Layer 2 of a small transformer language model trained on English Wikipedia (13 layers, counted from 0, width 128). Numbers have three digits each and are written without spaces.
Take only the direct path to the model's output, skipping the later layers: a vector added to the residual stream pushes a token's score in proportion to its dot product with that token's output vector.

Output vectors of the tokens that the questions are about. A number n stands for (n - 500) times 0.0022.
" those": 366568754480548370465500197638703737135487491594487496469597340322487393631542467574492478537340568253656726641661616496439367504471339424383493729504460650667340378398399483473469642392441622152504533561665597516569745362504627504598407592873534678397521459428643556104359484579566396416524488354803576672399328571622554606521488541834461864579597741360742576484520607301733528483597
".": 605634548605383489407266275642343401445425489395411460689453393533468322541529365310513424617449422608582286452625674531610583511511634593659594616478623676242637478585514454454432409562515493562545294401645409581622552698590348336613280431401479422583425561578456336307637683402695345478483377668402388426595684809338469321297532553511489466387571530446391467537705437417440484503588
" in": 376520519424378578685340514601543469431380447506421623632455353592576483410546505616372451489417635599586439406548606647547646603547584458529483541296515658518570399492528421443521427594458338541387637532604565503470461663385537432579433500552453454542380634641456561624439624414617281523384534560359506547529468682553531417429641343390423432437590643495476596535609471371511314426589
"-": 394555359571477523527252670627511413511539388321273594673540510560572412538462573467607467579541520556395487728600554564462414457571535625467664656517561577376532603537471438530408308503542481655388361487284522429451398579565325480431279433436599327675508619429339509541597460548475295688291433363425572423684497503334529486434591357506618419585429453497307319595550315401354612573398
"amed": 654634449496664466678440577815533276254392666586545504756403705473603414522238532506434583770434554329731529691518509355397432504435544362537293567446547200509431571288694406384425812468496702525470615546467422349309572550548561368547400445555468535500821509381730612196557602292429454610572327315735526674348284248735705471504671496370611437592455313400565542388579431638594550336586
"age": 301699537553307447342415529619732352153332465463496130433253535524227474166531633507661509579500492472251461529615344198240525487473573568604536422366710434458428517304395717359477796429412782751661541476622589435427700271790589282479545382417571536409590514551304424371523423441508465253425632294559374681342359529538496394761523662199526414512716464733508468601418520465496524496488
"ague": 547518897544769393787697491633569546444672920470532623481359696445569546408471389522457612429574557661289500429475390356250290472460537504449747482635486623779236420412423628349500635384182563472510393511186369543531608258758673311425304495396337566342866767606211306246490548415354365562675642528704524613486244406661685512469492622518417549290724489725722418339619415439701577558579
"inning": 486308396539523317672741384580662518525345641654599696274445458752550373285553656383440679430665778234495680500508495367443394459363423538362654353638543519368375394561558464364620783456402522523609443486731526692577544573721361300318512361467558431500646549252373513349432509734413766309504492600567291741393579421593434640561345655626277665222756424606794810449157689399621565350641
"t": 419528462496796519417345741406472432513593546373552290463489496355536464521637483610700577430561394504821365453572358480443648508498576350179404715321584525417627627669378424537116496644666449653483349465271656428481410115641675303577455447620516374537560655808379654437423511419392467339522433428489610433566388602468732493500533634627589477545305260605470696458500608598791220527325
" people": 475391667311504500567419224638717535291550393469525467500500349497574528365529672611550446298478525369511709610510629479515648518500331302457470531647319675519472287497479581568652645297616720548522586582431510309476566332538381454405494699762291611513465580532798523555511601526357309573641662607680504420668292538475614541301410569679404565513620576490579597513374477335585559428607
" on": 325426511410340571628398464590584478339455532582497514520524520595600506418510531607411348570386637463613446446650610555544549492523565396534528521379515706482591460569492528464508392616502377532483589549562574461328519669319566355634541409655516529585417560544428594613390558546583438477397383469333415585609468622577527613443500380384396572319586597458335552492615461328553339503487
"et": 621689504671504522459644496712154633691326422611634335422536535493560287587631487459412439572353681249453462398534266427516591590534577699511468633409504512225411576382507649510589592446577426635648699506603628253567606492676604474618240504500339454351658536399291591734520504445568610577604479564407469592389454318587471431431392382485530443420415137433587444609654628614363815711429
"ort": 676528558462421428504369548513640480504736420412733404651376538522697367474562646262606709672439582573437644390449239302500641512392634594389414488312572637421452718392277379684824435418336337421538469477397600584450488720405492597539356702521599626496615543601861523761315669641640611288710590670530339520571654390431457739688369617380626496605608268492646591591574493566693473394511
"ilitary": 561308604512708449633662372668585483452727540794608473293337303280763539258636593541492618751554595463419672429442333301323370609388461516640411645509261469463581548492257677496508582534466547696423579514443566602500744675649551660189609699682479746552790621323408488766565484560567675331392601348659395526647179386446267447374301374663552570347504490342700626512405793408633562420721
" design": 413466406554597498609321525609694434349503602691579516599353490444332481262429527505515625460438489470622516368435493475423488653506432376548416685500397582562469500561244393645370392426358509608583521667555449545317414660577538668555461490663696536538453391453500506427463331529326545618427473468535670650399386543656227444592523419422417567529506492592623440485375529333702757463566
"are": 591448364407416629497559437479821752446417519574582354523270655229612399488372659579683451406583490574683592456416469504369613248471571552561542346610586404411470447622618470438705695504445618523813533503317450567564402515602526331446353481619360358378779383366630377578608728455518306349604556447424721533458612467654390751576608520444440583427303374426670627398622653576493662474621
"aces": 714524412436667405428741277650629394429641343600369295665441335386456751471511579472661492558535699402467755450339604500447465380372511422573391378585467500526469423394363393540515511388428477332367719516496538440624608460799614297527355500872652560249737765337433295537364576760638456373578597496661609539598500399610632577539658542488524820567307471612666478451523662557591323488489
")\n": 588487458760660500520812496336390161399456585509397487158424239624569777541317324459239245810434325521545699542461784453496580339502442258526504608619432603340594443661453539496504406555399325616559446562385525586286508522621697726442421677691610644500704625319650480243163599540667403603496504596436732470353326369477182638613668496431387566802603625610484244631629528373431529407430
"r": 556465338530693514326377554395505271500722606453598476610658406445371386512669514639507659177608528701524800382620283296523626401511606537420440571468566254305465532624651578536342619268618581654680595481236478833578469595408558528568439640319665604460597517449452632512600720547598440245613419752529380546677836527504454535451596393620662372478446500798496529504481649436391409550548
".,": 697461670420514495324569326711387281200562734616469286679310427475579327533317412288388487641346496525578608328500638452463216478406488587518387585487472564299727401521387452734435253410424530409694192521613307525542629558816373261610350712495457483459621476302510674159689778537483460190352467429471495443400450634674171484449384889513456487405592691566545662596390471442531515642726
" debut": 340349504530422575581556407550500371450527514584751667355366818613869378129484488376479500395311666449416482448391538359436754704469500256473469189646467481612255569517500446591286534767426566444382539676417183266427553418634567477561390436347553419446612379621440377538269315741569450519379517545488386686157347469597509675670362536705219802274571743602467411207401483381227235268449
"stem": 669495769449807421478556495904761174636753592861534363505427525241397569474390513608629749685412401458802510519447480298291596683440337367654441542754423384766247515744403779383352575195453500515320339578395505500290567624420607805745637630657418612145671289338527578275631551409524385454587665549337288461293302400645505747391771591753559669527568412486741819273330473470612620529593
"ordinates": 462795772414646432432520444537719359379467382479585169608629574351595979260496549299696740660399334428702640670402318370468431352431462610375496563562208451680425529477286552535548311353190393412579482628476320634379560553757387557545356785792523671403729312528712420372601387570395524515636557267548749561622559297517412600280543671598481795469448636571689745580132496500467689062590
" include": 404556700784369455543628351458626434432443510484566446510525466395543609295538295236259203454568662343633524564436618314287601567487309359538500736692094607587547143500295495586573464408210668349451660609519482147325671500864298576695385553909463527421512195358691602253444491631432519246478619448456590677393280606564319621587663721664191650496491472509478758603387496255429453712590
" population": 547482747115641467658534292357729477429713457717463112438613457568674661150368599558517565469566439600581645589285371392258469491500244530523594654617428557395586528434464688378483644545437505633294300654566290153526585528712372611571572594783604609555529308363767267500632618462248360689487762592830370640670410630537531476353471646668357927667550456565636621565328483342537556276513
"en": 332471358552729586631651550420375668560445537338310489478532144289392428431442590469476833559542589514568324496481492426467553424505581520258531355438345597394239408493461565378658562525568599571587727442636606469651525599621461417462557471485564264607603442518383483545669469537451430597681311706327295386745474444536585510786627605403507541550615357466533337571452487507303392711572
" Bill": 428318429567290466570537409457594482307396606430493445360484676343694574575525537533174296568541531617456385383557577576346455482481440325518434378758389464607325475571619419626600510325540528460751500602255426574517586335503567216616574442525253574500496508634516537511458493585531697464447817461624299636467438376402472572527513559426482737286468602613638414480442556428542677314376
" count": 476569583424568514605479352437600569493426479504510486707462524519563623500509595427547524510574377632597469687425517715414487533488321367594480809483351641550428459382507553473618415254557637569316487622605513582446506406551507463379491629777458734506488575371615397292532747359349294510512690734466465687606428607426350429407428515671480602621550396550377581447497410439708622468437
"ers": 339464574352458505548487403464292682459463322536480475661500208398394480513423511295569512536460360307381408239592517560336683475507485599728451410628513702473286562691436577407302457488588633757679772432230492338620615789382375389524649600735636713277672478325271527713474554428531691559765569443545470725672281440482600511729633640379516496523561520711598569523672420707614400707570

Output weights of attention head 1. The head adds the sum of these rows, row i times number i of z. A number n stands for (n - 500) times 0.0014.
o0: 258344414658496634369523354501320664473489369512544571553387503452591479532574449560476474506382397538371528536548671479694596372559490461495500496452526388368652449433515429525573456622685541428680669464619529640486448634424481676277549462537516528645245427526562656545685450496684514645537416594355550521671497480316430454406326535569483325708462505479493476661487478315532411659556
o1: 465616334465578448578523513669559509456359456550757436590673532293469454385397363307575614599597576481416282587432461387495581564629742628423452547554336585803462553571621595389567714507532432319343574405295548620350459376595373505517569476537606681258641530528499649466528588309281375481184561648365481566422495541606362581573593534529354549326473456606421475534594332627370388470328
o2: 419349639585450525518466499524425536333436663472294597559491316460735552467566473463479776454487455554573281504372391643256509631465697507276393730584405355523486393706489535475536495277339499460320384445636464566674398451255454673392696478425388499189538417427514484476688485759449629395397537461615553304544387642495426400240586556530683506464565385347579706184456326408379427396526
o3: 536382392473462488558402472743453507581517500554562666491424593380525602668438602591531592642393509640616339450473501409511698568481603433606504492387616585516596590588441594590488440324279484530382620499422420585327420344404630468333372376295497621358404596493442460271480526557477613745624599600644509549369468440480288444571604396460647398552438422470604546417525633446488574371500
o4: 525315513209470599608655418640491479492441485418576440514647519397533498219478520331523530373447529667541651428356482413412448460559454478716592425699201711668443446527350638514592617425585574699453397401658364277530699569582489391306513558745537362806545385363454580330608706508561428552476541407593440581641490888647254414233513559432534696323386418729466647381360405691538526446415
o5: 584469692613455404453523701416567453512296400631591395347269473599399532533302342567535580386512462402408326634602457698328500526401554804422394559552484541428514420318484444580558533519549617529578600737460563598618707566469390558608510653530377366271537620371494512364659579427466487540522478446460314264486436405619409735540423642479612511496553394484474238594282562631509414305397
o6: 564541645396574701294412794550545302614630487368396493332415537469540503503701521485714488363459304621495437603558296807726661351498680531540561535331597465614394568463660640386572541572512628183398531483393370369388525713169575439362418430639628423574633388581645409547361380567460482658417306431485529330448570479532792589450532443385375566480576422673680614364503455428522670395560
o7: 561464602428670618570372480437468534444759550565454527535586531581402578376644439454409540576347560542494461559434540407426508368338413763344530697585471547547592415548504375452636530457557560730585510182356545517492506373463372567414498543448481434526373533535541464550467520538423436592588431337542749611537605578464530715338470495575429660525606410526378580466468539392540559512609
o8: 425545358588461406530554408513587554473519353481321443395480508529206526613409474550268552484615399445465704390315579634423467699434530332228380517375428574525615465488507347595500405487404425561506472775348387516443472299442588740470440397527446434418643527595584357779613557407606675535451551501453497354519352412377493624321670523360602529538587657503375568443606336476693410434462
o9: 459493626582352462773336410377584577542419639860535394415559528520475306339310561589456262585544587507379571506607423363656360492429495603517390554433431403594465343564495426418521428510348510779586614312618367488681597493434579454386405559604542430700723521535445451422519604502523514474540467522366562771560518412433425411518295584386492511654271411288516410434550726459572656452527
o10: 594659628473354663394540387343497279384466484541253536577468491261457534513573546532557556674536451423498551400582789597467502438506526547639448555472684317462552478506544287482545309510559553798637541435725627455568504590398485462545249693583527545461276542485650621571494427526443394509418660492536625372409635467449580492477494607615570513469580767592508535757463684611694417604531
o11: 645501434539688583234385385547402595395501430540528537642582479608500629496463617406605622573576633462230605485520584374610755830690324471528473315581335534471605222368548507552379433415503376624588217490532690349468560465496357515568307397497728430515511425647375233585558504479438705524443285560590443550339484517572482415366533249570521437497428444677484395540374512456424370451573
o12: 462342368482358542506576732564456425670445413528558449578347643289513442544528560741355506506470456436419402428543461776849678700331608219637465673321510586521453509551322460530668562323592423723581393571578505534567279521641426526512464580561349627491386471567391516372387640416471503466532282495385524533438407489596539558368440585533488443657521418578459458504341606480566563553496
o13: 625565678397487706399560571607559234620641702584431672594479452563498671702424374531579615703346494347444522473585403591635609382589641394609396613229474459376478540507552493370379558361637358486597531494488520476483544291505482584627635611404568434430541413480483340526672544528458491666358638446342557540472470598492610507339574451429403421582489287590727506652223588672547619572335
o14: 609431607557450569468359507313278449531293603582546631489337486581513346594451365317651430477595530434272391158610596494493545467507349489410561387341402494317550662550406697376555635535331434320515437397361796509499485482552682551465616427579688455373499517451537484577490434605592577535459535493371607645616615586487398579541495372718479501514439596724420366544515677531504439500529
o15: 718514469503618477519602595493614445479441498386470388530669596614445470553488677490700574583523199547475418652705535572582488496774490692582427515483597453421602396478734492552461660551486470425484492631366436470548442398418466390433427585291486560363466616349599476485643362718518443678450417516557342560640445439613450446535474506420482474408642495300529359490352465493579365457473
o16: 432530441484503454507439506572510597448478422617599550281484408571441655283540583560493640595550312515463501581406490485597657699607302403461368453397422527323430579631709288478560502350448516519249387454502413473584222501586305517350311630488316575413514578541500372474517436517534483540701432579547659443430506561558410569357612361369917395487730552495561522349687506493411588497480
o17: 673398753551533449409697687413519588395565682428515634540396454553373426416483577408397408401745491566468414458242435766648448780499382663479434721455514525564517587669633356508644754576579389580300295467532477632464478262574471593419541488500562611436741586352532317499684478300307603358639570646460334346562638547650528464502532439626499477491469528592606514661463332589628511554362
o18: 555496359418615358491419408462560463585605453464574605554559542566406329585707600573446426386530434603362389442668527233424513465443465680424576516482509620724672512505424451487544299377447666522508560484378513523573396364471541647191323517561557548347523261542581431574510415881323604580528490534500554526357561405261505534388586559657427342454324462346529516485516530408569308498563
o19: 663576355705630404249333361356541471631597604636588389459735590622433613388550508497484538433462643479598389549595268420548494619359524369559429572491443379335471272616405351430439277419284405531527529553694532585560406527407453397400268477664363448559444575655403674579502580435405428441407366516529349543502396408333451359428493304670479622590519464537708678717533558374471455414838
o20: 370491511404499522531400536532541571519552683346289412457578631342585544325408435716355366450346485599501541693325573608414608729489760524590584347620581678504651422479398503293489599612403447593458363652525466571602639347370511518644453494484365502482504779490313632503493467588330455476297636717493635535609506589506349575428521494553437541502594486328528411616561609356560511590562
o21: 561538683550286335609480522523515559496542666375552561393509303332482402472437651594413578495739485413675463495479475403394552584413537341527514487685364454635502603441424513299509429305462698445670398332536494522427597541564510570513530455583514515546544535428316525501447408561521530512490564445483415484412821581543517557640430526468458526435497603397549571366388631485230546394408
o22: 390696432496256458382363597488544528515565789543479462269481810695673430429442766396494584474232404404619575553489411470562493724467687394328494536642461419692565363389714449511439336495554663535478560419620559510472461581525424436529598309727506606560301547560503482588531541438500537611669509439395504436466514568577741660595562361441596542691598444579487537621573557488451470379336
o23: 470581292584431505686507516442648529613481396582372588535310473334438446643569390693380568433494550468227421602536447466368471542235451401538593536480322536288531644415750309447489487612719604719485495666385199244662375489455581475621433493379418475604430586447622330446407316548489634657582394546366547562548518361692367424439624450304380574630401261497307403597468471502506448634427
o24: 424420442395512513546449727596658437623725788409529432451498491496463442370628675459835170558509662475406557628486359304511492309565662328624506392497554608351469330312528462221530525581573606441583638571479528482577518417654692500358595451384406326427421457498693279465591637468521376397380588613350437465626620479511355404446403498595385498779528573372623700634385534629392673530858
o25: 188242499674473583345457514532437568557466392333487499582425388533498213636304607446357407400501630473483516536497459666441613611429669297572283630626634444449393440673559525552534707491577400544554624448547665559438411505541618598581481491549441472537416636352346669518356499649563518352635698473539385373541521442376407482529413474671566570379572530491402408510489325779322676508481
o26: 696536448553659663508365545522341515557463604468529373317376650331385533732542593305313545582553537484531456288437642609514679789445498555529458578567485395316425434509489372445600415554572632761468334506504495540403597550549503601544434534377635520339485372497526514479518627345396559559517576444738528523646599700483457382505484725369440516566393568461555458616413349468533598407632
o27: 613515488501445419481757429441516309470295493423311573403551617528525428287438236415416506473537436520471602435566589569592199503296399446437671558502484367397569574742536537595456572529387604507484321557521513619657669449404980305402655467677585463654738510452321398418618588474433536626528473352395341548318440432480455547433541468216601522505576254523379442470398433446571331427498
o28: 593544535587418637430526547411409584433449573441338720594316452501627392504491445409467604305482606486459436205386720506703346514463500532520575424388366395507391584565509621533444435298637561514420426477583513601578397374472662555597225586397569301424490408536466593433437492450309362510326575460456423456756402391558490460477285543479394538469457492525361423468516439366387285214624
o29: 520565572471543617706549293380460558535331470598403436408453357387389469464460477418387592646431414735508393443386539649539452496577552417473526551555669296317553531526408587430594348419443476553518440390454322521475568519529470652351351615524242697489504389365653449548416608586489432459318512519407516455531588472525343583416547376542549477493456581384685653453565687490424569459572
o30: 471435420578660348650363652561524575511575513161505691587394367474626386400586514446456499460480579388603462619523598554428531471632584647304507568577240533664332664436417694557695603298673677454504520376274669553574505454332332399468360483562487438547523615528509439639460587537478478514508500477675442322595640349461509361464442362588620553673495374412677440595357443737622476482598
o31: 318497473566436542329642429499607515277409390384499473440563511563562447383526467548466379520442495374414615480394392483525483605421348660540546460695528559495575610428554456347266554517661377409345536681407246478153441408402765419524648493133747513564609360642611546453444350576538518331589349615533778399380522635553413575516482661403516493499513507344742511410552545501399556362296
o32: 639277515417483394411684514415716660373606476579438757247539364638558604410514428560814510313398613441394595624565597453598473420538276477436528583679602464511451512520423408641419632631466478376653456647512623333355554344614571331499721438401371527422335234313633543491550693196464657486498420597382376437585374615350531443528527565490591549521611425497467477429574582492392372396513
o33: 615519474518405345522579574271498417569499475444446517645582475334413534528531357257472613651776268510301487676349574353567233565517487637509524404505758447514411515525505447418416430425397464570357437492575417604553770417560417394606679350584374513445450501524457516419501427488460457277654628639622584600405413770428601475576371669642630516679527382513422483297524638444616509462561
o34: 627478607356533359501545262413539510509464501539635251536396407359457488475408459277483479601596493416551473642499538406448554589397506517670544496580742507478640546455279413631423554485591554486316835481290598395467337747652276623443579493561547475582614578519446708642635489571639546605464437356522325606766657255399397519450566431700229607593312419430641581365406508515746586258438
o35: 516670797390537466575635499416592522431515436463419366507534375722447447417501732663430515522551496668492492475698450635348529338542466504478482500046641689491551530572731596584445654414538447426438366385821586408678547767537450574513552617662561529677891500314518563518407295509500531555430205503556370374584449435322527387449511424538541602267543771569487470429455382488619477454569
o36: 642412557564818635529375510559421387552492520501466426442517546473614544508587534322643577513415622805456356460371518624456547385315749512546490450586456182491531453701636729532482553520428521367268585482392488628518442397250457480350275555291382506442651366448574389494510457809460422723705276501419355330464448639529300375469464469606619716453518439472577480394309343539658650634423
o37: 565547642366608361688499700346680618391494447681610358332575511551538586615540266388589491696580416565573476507408286687489415461605454726524540590598651306436483456379598651232453420485443453487442405499573509626618498405445436460513612284451266483628538634628660270640671631561435367599547682810448617463703591461634808331622466458499650456392487458579464518446460426614411562535597
o38: 668512439504345507503422582454566621459516409678428412504472632676441603313427461355484542454622444457538419447357631336478574429454493568574522379675465438638524498571385529509537237496550537410614556476488355382563526294762359576516623603630674355484507410541485647757432310546538497243503608464503585489697400375523385507417570351386468552545444537507482732277512464480683555463556
o39: 472563316473470494529348620620621511414620447573621318639552241664486451561645508451428499341299453690551524443588496326665417355479471610589411569408518549448634297609525384601511374510525589559470463417393436457567290379699616492516409582434571577463287510437488453571579563485521627406523252347486731250508526564537513429489642520494669638641415372503467694456605542423602568376576
o40: 407654532561477549595348368457575514525352519366351602509397353473457350733594447518418792629379620459420396530534600575724424747488489482432571613357604699404346460446402463387380380406592500569183537631479365664470646653392400605683428571640442594614758558291688536618368728268471595379479687571338557476637626446434425404400437420605536418499660524538427466747617413621613409512524
o41: 576358376434419347478413299498497599454530512532650519619465286567486330516353689517628631650507433496386528584302526470525531493355636607456348488456442392466415437546426523603268741462343569440657481372393524371425504426352378553560595470245480424233506499383550361529576603694450501642417355517452284520609476667494410484479457293503551726434556478508335404287626545640501530322377
o42: 472565683555476529601496534404393358437413501461424360422623502471625414362445635663612626558685469829383295435600679560542345575525411441534718531609492418554312290525691563544315478406490649642727412438355622558497521628456457295453558631235562662654640421475457411512521513571557676576265640498412331425260581506321254403680579478309527634508546651653368490500527764499394597451461
o43: 511557313519541517574598368530395438406593524648407526313472401536314666587522684462608248568266527587481314479626354388240752699575597455577389411705502572680471429492608401548480508499520638630600501624671602374455462385613482643542479403573615486553710513526514357310517643591356428584420495655537514475435433614666620547563372660642534388320273388446411677495571437567580492394466
o44: 478478616628663633501520635540527545603552667351378586659530389463592618563639514596557354476617513530486532445405615560400409385523454661429481336493567534502378439591521464447595398355643445510631541252521538453335364448435432469760503484475698550679692475575542643370309446600629511412491437369438449301484460446617561587625431228422427485635444453348384398528500411523455626561499
o45: 411458390734469577503464743483569265551482434547657599619363526434615467549587465427482526570535680692506377715542338504450422381519414677590402471545468514545498631633421450425565600523624402598509464534460389382396703422452418281524276529456618608474291618493364449430506640835535543507666495325661258556594599483652467387343594389554599416376620361486476486560351502496533336542811
o46: 367553496359482272547429349830678706381494573645617540486533531465463486565539561584602241564261470232508441621490420661610571455473362293612283601500437538560435265428517477581522566424437416580488522604567476807419539419412493649543532427390560501477500619379271453259338440427468381530769459475352571387363373466569514499252514319263406500768346440468363328567316729595591397533439
o47: 437511589437617372485524510483652513410532467518562458451358428699489721528475393583569670449527395303727518429453578427585624491612489551423463675549623546526471750466422389432441622418272372457384695388505420428378293591472301615670407527696662552479631485477435582523463486493480555550455700517384470605377580604558735255513453382373432495377348459437534465591548460481430624559558
o48: 541264472632545554555462564477381387513353374492569411560546384478749602317565386492320440484774528388502380611608775389493535625513629455421728489464549455477451759455588385411581404361606487333405582526491536481355510564484485486450513521380577463515484559446432611559514557649599552487222434422431492037584378641299428510591466573755671336403572753432449578692555286372282367558499
o49: 530366440303512361417443594581696313593377458443615256331549582523211518502435544614625483481321654564282643620526395424601423483710461292507374435569292448621568603510309621497418443419300304577436516403387400398376584455525598368630601409634600463364470396560517459615514544599358657549184632685574572650418549396448653700638626590552270538658204543576717430528390370195497288496468
o50: 315648591451642602645492491626491653514530497632390476496702538672507590469498476304550508602626517505411518429476414560717438361611370549487554578427626600298543379500737649376437596470636340454442308496379535385400527569592501512495389378321372592569497592700468617348608396401377358462556505605509557554516589508312635362293378382613451492557559528403550492624486393556503435625537
o51: 503448415605538615571588340500459589464427680458531710539539504512749613423188677761396385474477574602667567556418375578781527378744332624608397547601410421397390401624508485435476412503660656706687602493425613605427332554555617417473696307230464648615482558719541488499402382355493352493389545605267675558575377429357413565594429594306571637277616667405242642405714636606632367603617
o52: 264347309452341181639625373299362602579639405481558525427219374528554322264432611580555410470502303377604738310646557533607530459551503480513579379529420511471277533569512445633371611407515649472499410581531635679659558428606535310531562614633372454818517690270370520540663394659772534446441638636353764446653538497566515550337400379545454327550518433508582748407580544316651518568460
o53: 461427505241495705386506580581497681514508641464549571351569597482562288518512496451628519525365588587483262436544383515425581535449456517589501488670523403459435537481602410517551442531586253444483607257538423497647439504379558480587530459571397605415491419538624632454531559512356572570629411643274564561318587494450358309614617755454367668321555430568637388560525482408579271570532
o54: 464459596523618569235381683468539451542528427470523643358448632795634433568496582502443507444355672461616728433487683468431516603390614513621502490540492558570409578406549524526446460471364441582409597358414440639463427519742403524506463427531493563496558668483529435383689565527643516442441551439623293530451491411288587761528593452329472481520575489475438517556622410537436549444426
o55: 450278389388403551628397263546397450515459406532559663434570592556704390463397610400369462573427459599440389540641324368647481406551536554421661432577676549482291462400494725542374574181671513509748497639328386587431456435478609141537382448518244560459474516712380513688381521483683624643583582642458625523608585503316778344500581574601693505493386448499341595284590337371451450516631
o56: 284349508638281469480436474594305527357381728327409475641694294777435441419317550505534429557442343501639288588518527512428650552378300537600460202425427510405724181606329445441589524438466321552670613527509624529618490585611507621422403372295271455669309471551554553651401548688567363607574538528259519468586381271578574594293282673220515512290581675535437588468645514509404387340459
o57: 416278490493460673574325803466651459239550441364544598362571418559441445511456315618424584393279413403530450595559479484531565591727362459636555524346148383597402438358504492504544469512390372725465606569562475581737494384235653332337382499483359382753742367629435487465618640483548544260495728573507620681348378450436449348584555747439620364599474577564529518548438560411552548676425
o58: 553426558502456485451615406480408646528663223586455405573549424284474679628418454582350619584608330483456613520510387475379320543320714474502615509408472335432598494399681438454421482437468389420489434560353434695541453358588490479571761510402514462466764534302602524433501560498572455437352600568468409713526329349497565463431473292405552586557757626504683504441516489621408440364471
o59: 536203455656431550586424415298508441572377591245290535495611344645492586459415374415577466713281476407267531553538408498766328496540406470265568398740615544400425446478569628621333662676534507305529538630416696410442462542508515405565489252500473647500674456541585634325411670568494641204545538627628553607487458451446511381442456300424436395468460458573502589331565524366501353529665
o60: 486368304545611520461524322433353363388408595313611577716458522458390531587647395216490519480612455527399399450522323408576580672554504478341714523368529492376380555472596385375376568621570520413626412376422596661734535449343580366472763308273380476468470509373663543525551487571433546599477506449376267533474600428370413558591717576609528666296512381514378380630503247447278306181353
o61: 375470465587540520640651488347434343404517504592443270767587460471472339411414400572534399394464444556582504383390477605543661688422524286460661703318318498478516355285554601562352411344394419710569444601422510545735541462585578377473475734678563609629512456355355429384409301434483337544504492455406389526523438603466524388639689549473566472672440379386579501555542484724538534490491
o62: 555572336347571503333511514668481455460604404574673523685400647590419735456503410427250563566484574408446382354492639660602472435450393495430466286474484650464461378586441580693425414558576544503539486559557315480610359348602383405374416690513527479500555303452299682354719398613425464147449480504622155436404548464479683482457429448696436472566359366605625302563455646556424617473493
o63: 406553492558526498412343534474602640399487427427342534397640492482426613657591486494538497555400628599482531264424583582745536621512454518267555424436706510479688394473702405466417590640456755501371589629472572673590314557528770531443433113509636436667606373426246495379444368318317348707355376357514530553216644568368588788468450571580648340587431410451555559593391623672463685607389

Each question shows a token from some text and the vector z that the head gathered there. A number n stands for (n - 500) times 0.007.

" on": 528461441415490501446518355532494518473622557426445445354645531411541507687653512404535407508538441509488440459542500500558491534532630590436455481441455508524528490586504498606446464518469505
Which of these tokens does it push up most? "et"

"es": 524519524513439461325489346457371418490535429623349434525593425574543476535515406449665395586537481448588568500352457703366423424523521600451470403420649667503537496472491483511343521878375336
Which of these tokens does it push up most? "t"

" ": 572677464467551317560562531589449502335559502650331386468609816618527431669401209502498675553304569568585329463500503424341572543516465507480549262649376495740424510640467404789553607745393429
Which of these tokens does it push down most? "."

"ister": 324444309744561530627454465417445580417448697569509523490403525460587685410475407452214438280365349420486558503301543650447534398644411560617413325512504548560642513323666415499262665879367503
Which of these tokens does it push up most? " design"

" T": 498500538542460560522490465517641552619489522506484487482562580531444449491540541426435494521468519493551587551496550553422467457487538461496464462469489550447540488524446536503488558617451511
Which of these tokens does it push up most? "t"

"20": 613599502476598422478585498617513578427533525581488437472593639526457398586472402503530600516383502524560410434483473536457504539522409438513524327568501488635465519637489327670471622714426508
Which of these tokens does it push up most? " population"

"|": 574493499532579459488617435626528583531496551568505455523595502516595664598501446507523549485489442558484437467459463540444623654392525644390490382511467475525521591571493449475349644654527468
Which of these tokens does it push down most? " those"

"T": 388606517578423381554332403316443389514442343640602683400383456471458549640482579562504509454505441588422485717642444516586371661609660465432434325559721514536660525489188433596768678489478732
Which of these tokens does it push up most? "ague"

"I": 476585526544524454472497479471476492467418454497550593436445552472550630548532538487495501513480430553474414579504484475542460581515578500423406411515561473528565527551382504540547662576455629
Which of these tokens does it push up most? "ague"

".": 511556540510571486498553421467519515553385487469430459467657672468477507517649527422467505501446505516527427519544556551499482594505553594487538454407509513423638432634514470378513434596487464
Which two tokens does it push up most, strongest first? ".", " include"

"ey": 518450405539504451733688555576509492723616501381419125499677689446480682613473382382496509375388502340462517445387503544541628385355427589629546357629599413556599384623588477483599512687457380
Which two tokens does it push up most, strongest first? " on", " in"

" the": 454600518632563462356568361558345479332414544488500480446612726597565407735638527589496444612408538441439520570429376528379447637670575527532430466530453533623666723577440518509577659313498513
Which of these tokens does it push up most? "inning"

"o": 409793459610595506671526273460302533439587504785317611577511734525680483585459478346341445827329293554446545695736512473559268423387461869358456584541625266525780290589630891473535599602643246
Which of these tokens does it push up most? "ague"

"ill": 474649579417449562583495388501439339398467533595404498522573577518483535618577514408517550483464460574490505565724407414558492488464484600274529633523527408493734505600545583632500737656401353
Which of these tokens does it push up most? "en"

" |": 562528424538390320518468599507552476391534515513412479456606678517467578631523457516441562482413518553586350501494518519446436485521486439412454356627401406672355580684323391746497700622381516
Which of these tokens does it push down most? ".,"

"ican": 487471443422459501594502396568591460573608563334512357319642544455537512642653504419503544554556567395443466439546532581648481524453613492372458646506575558499500481495518590482441492498429443
Which of these tokens does it push up most? " in"

" to": 539542484426483567504552396527528460465545542508386483429547576504509453630607507424523478559450451538523455496606473423505505538502558581387451541455483538491548537538523554604539521558484406
Which of these tokens does it push down most? " design"

" now": 615480521303477560422426474643454678296601566586352420411619534270648425516628660322467457380447306580474551503457494733596427783705550452407427299820467380300580523704457465541542355560559631
Which of these tokens does it push up most? "age"

"i": 374395353671578572583505452487445556477452621542499534491443586448605643390474440514287398313386369402443469492362498613430538455596405561568386366476479551561680537331629477455308617809428533
Which two tokens does it push up most, strongest first? " design", "age"

"16": 567544445495467351533497555549568481416521528505424485455617619505446532629534459529434557519430501514584421423490527533492466511504506440411479395582410439646386542666361375711501670657360512
Which of these tokens does it push up most? "aces"

"hip": 526507425509546558540518479507552425494460553450485516496416520489587547421455478503505472436431489442454462418394546571476499511514455532532465469421492598503588537447596515428397501607459530
Which of these tokens does it push up most? " on"

"40": 569511531571483453477534489437528485436464510482559576448460570511431550516543596471482527540514454491563485538448464610519476600538510456443432430479526424590468493615356358629470717513409530
Which two tokens does it push up most, strongest first? "r", "."

"ed": 461370489557399610591561567621332512483587377518400250445515589398491629588410489498353443407520490502427571413427398516442418450444571555592624417661635409388510475539630484634509583753388326
Which of these tokens does it push up most? "amed"

" city": 523507586490667566470447382592441419625559449411535587336542509460530319684523711435372566450541350534528628493816419426603419529632507536511305316598518426466247574657476531633520651646458384
Which two tokens does it push up most, strongest first? " population", " count"

"ached": 436493661700512392384566584530390605506365586352302380521473630569567415472693526479469577300630374557459572401484429569517562385646382535471540346595679615381475617631561348451611361643345365
Which of these tokens does it push down most? "en"

"uring": 620453336473361541561389404434513213551522315391321494576544294534683508353637537439467479790428470474724386744413668634795283523472577501435596483324541274297876615487353731352507361541681755
Which of these tokens does it push up most? "ort"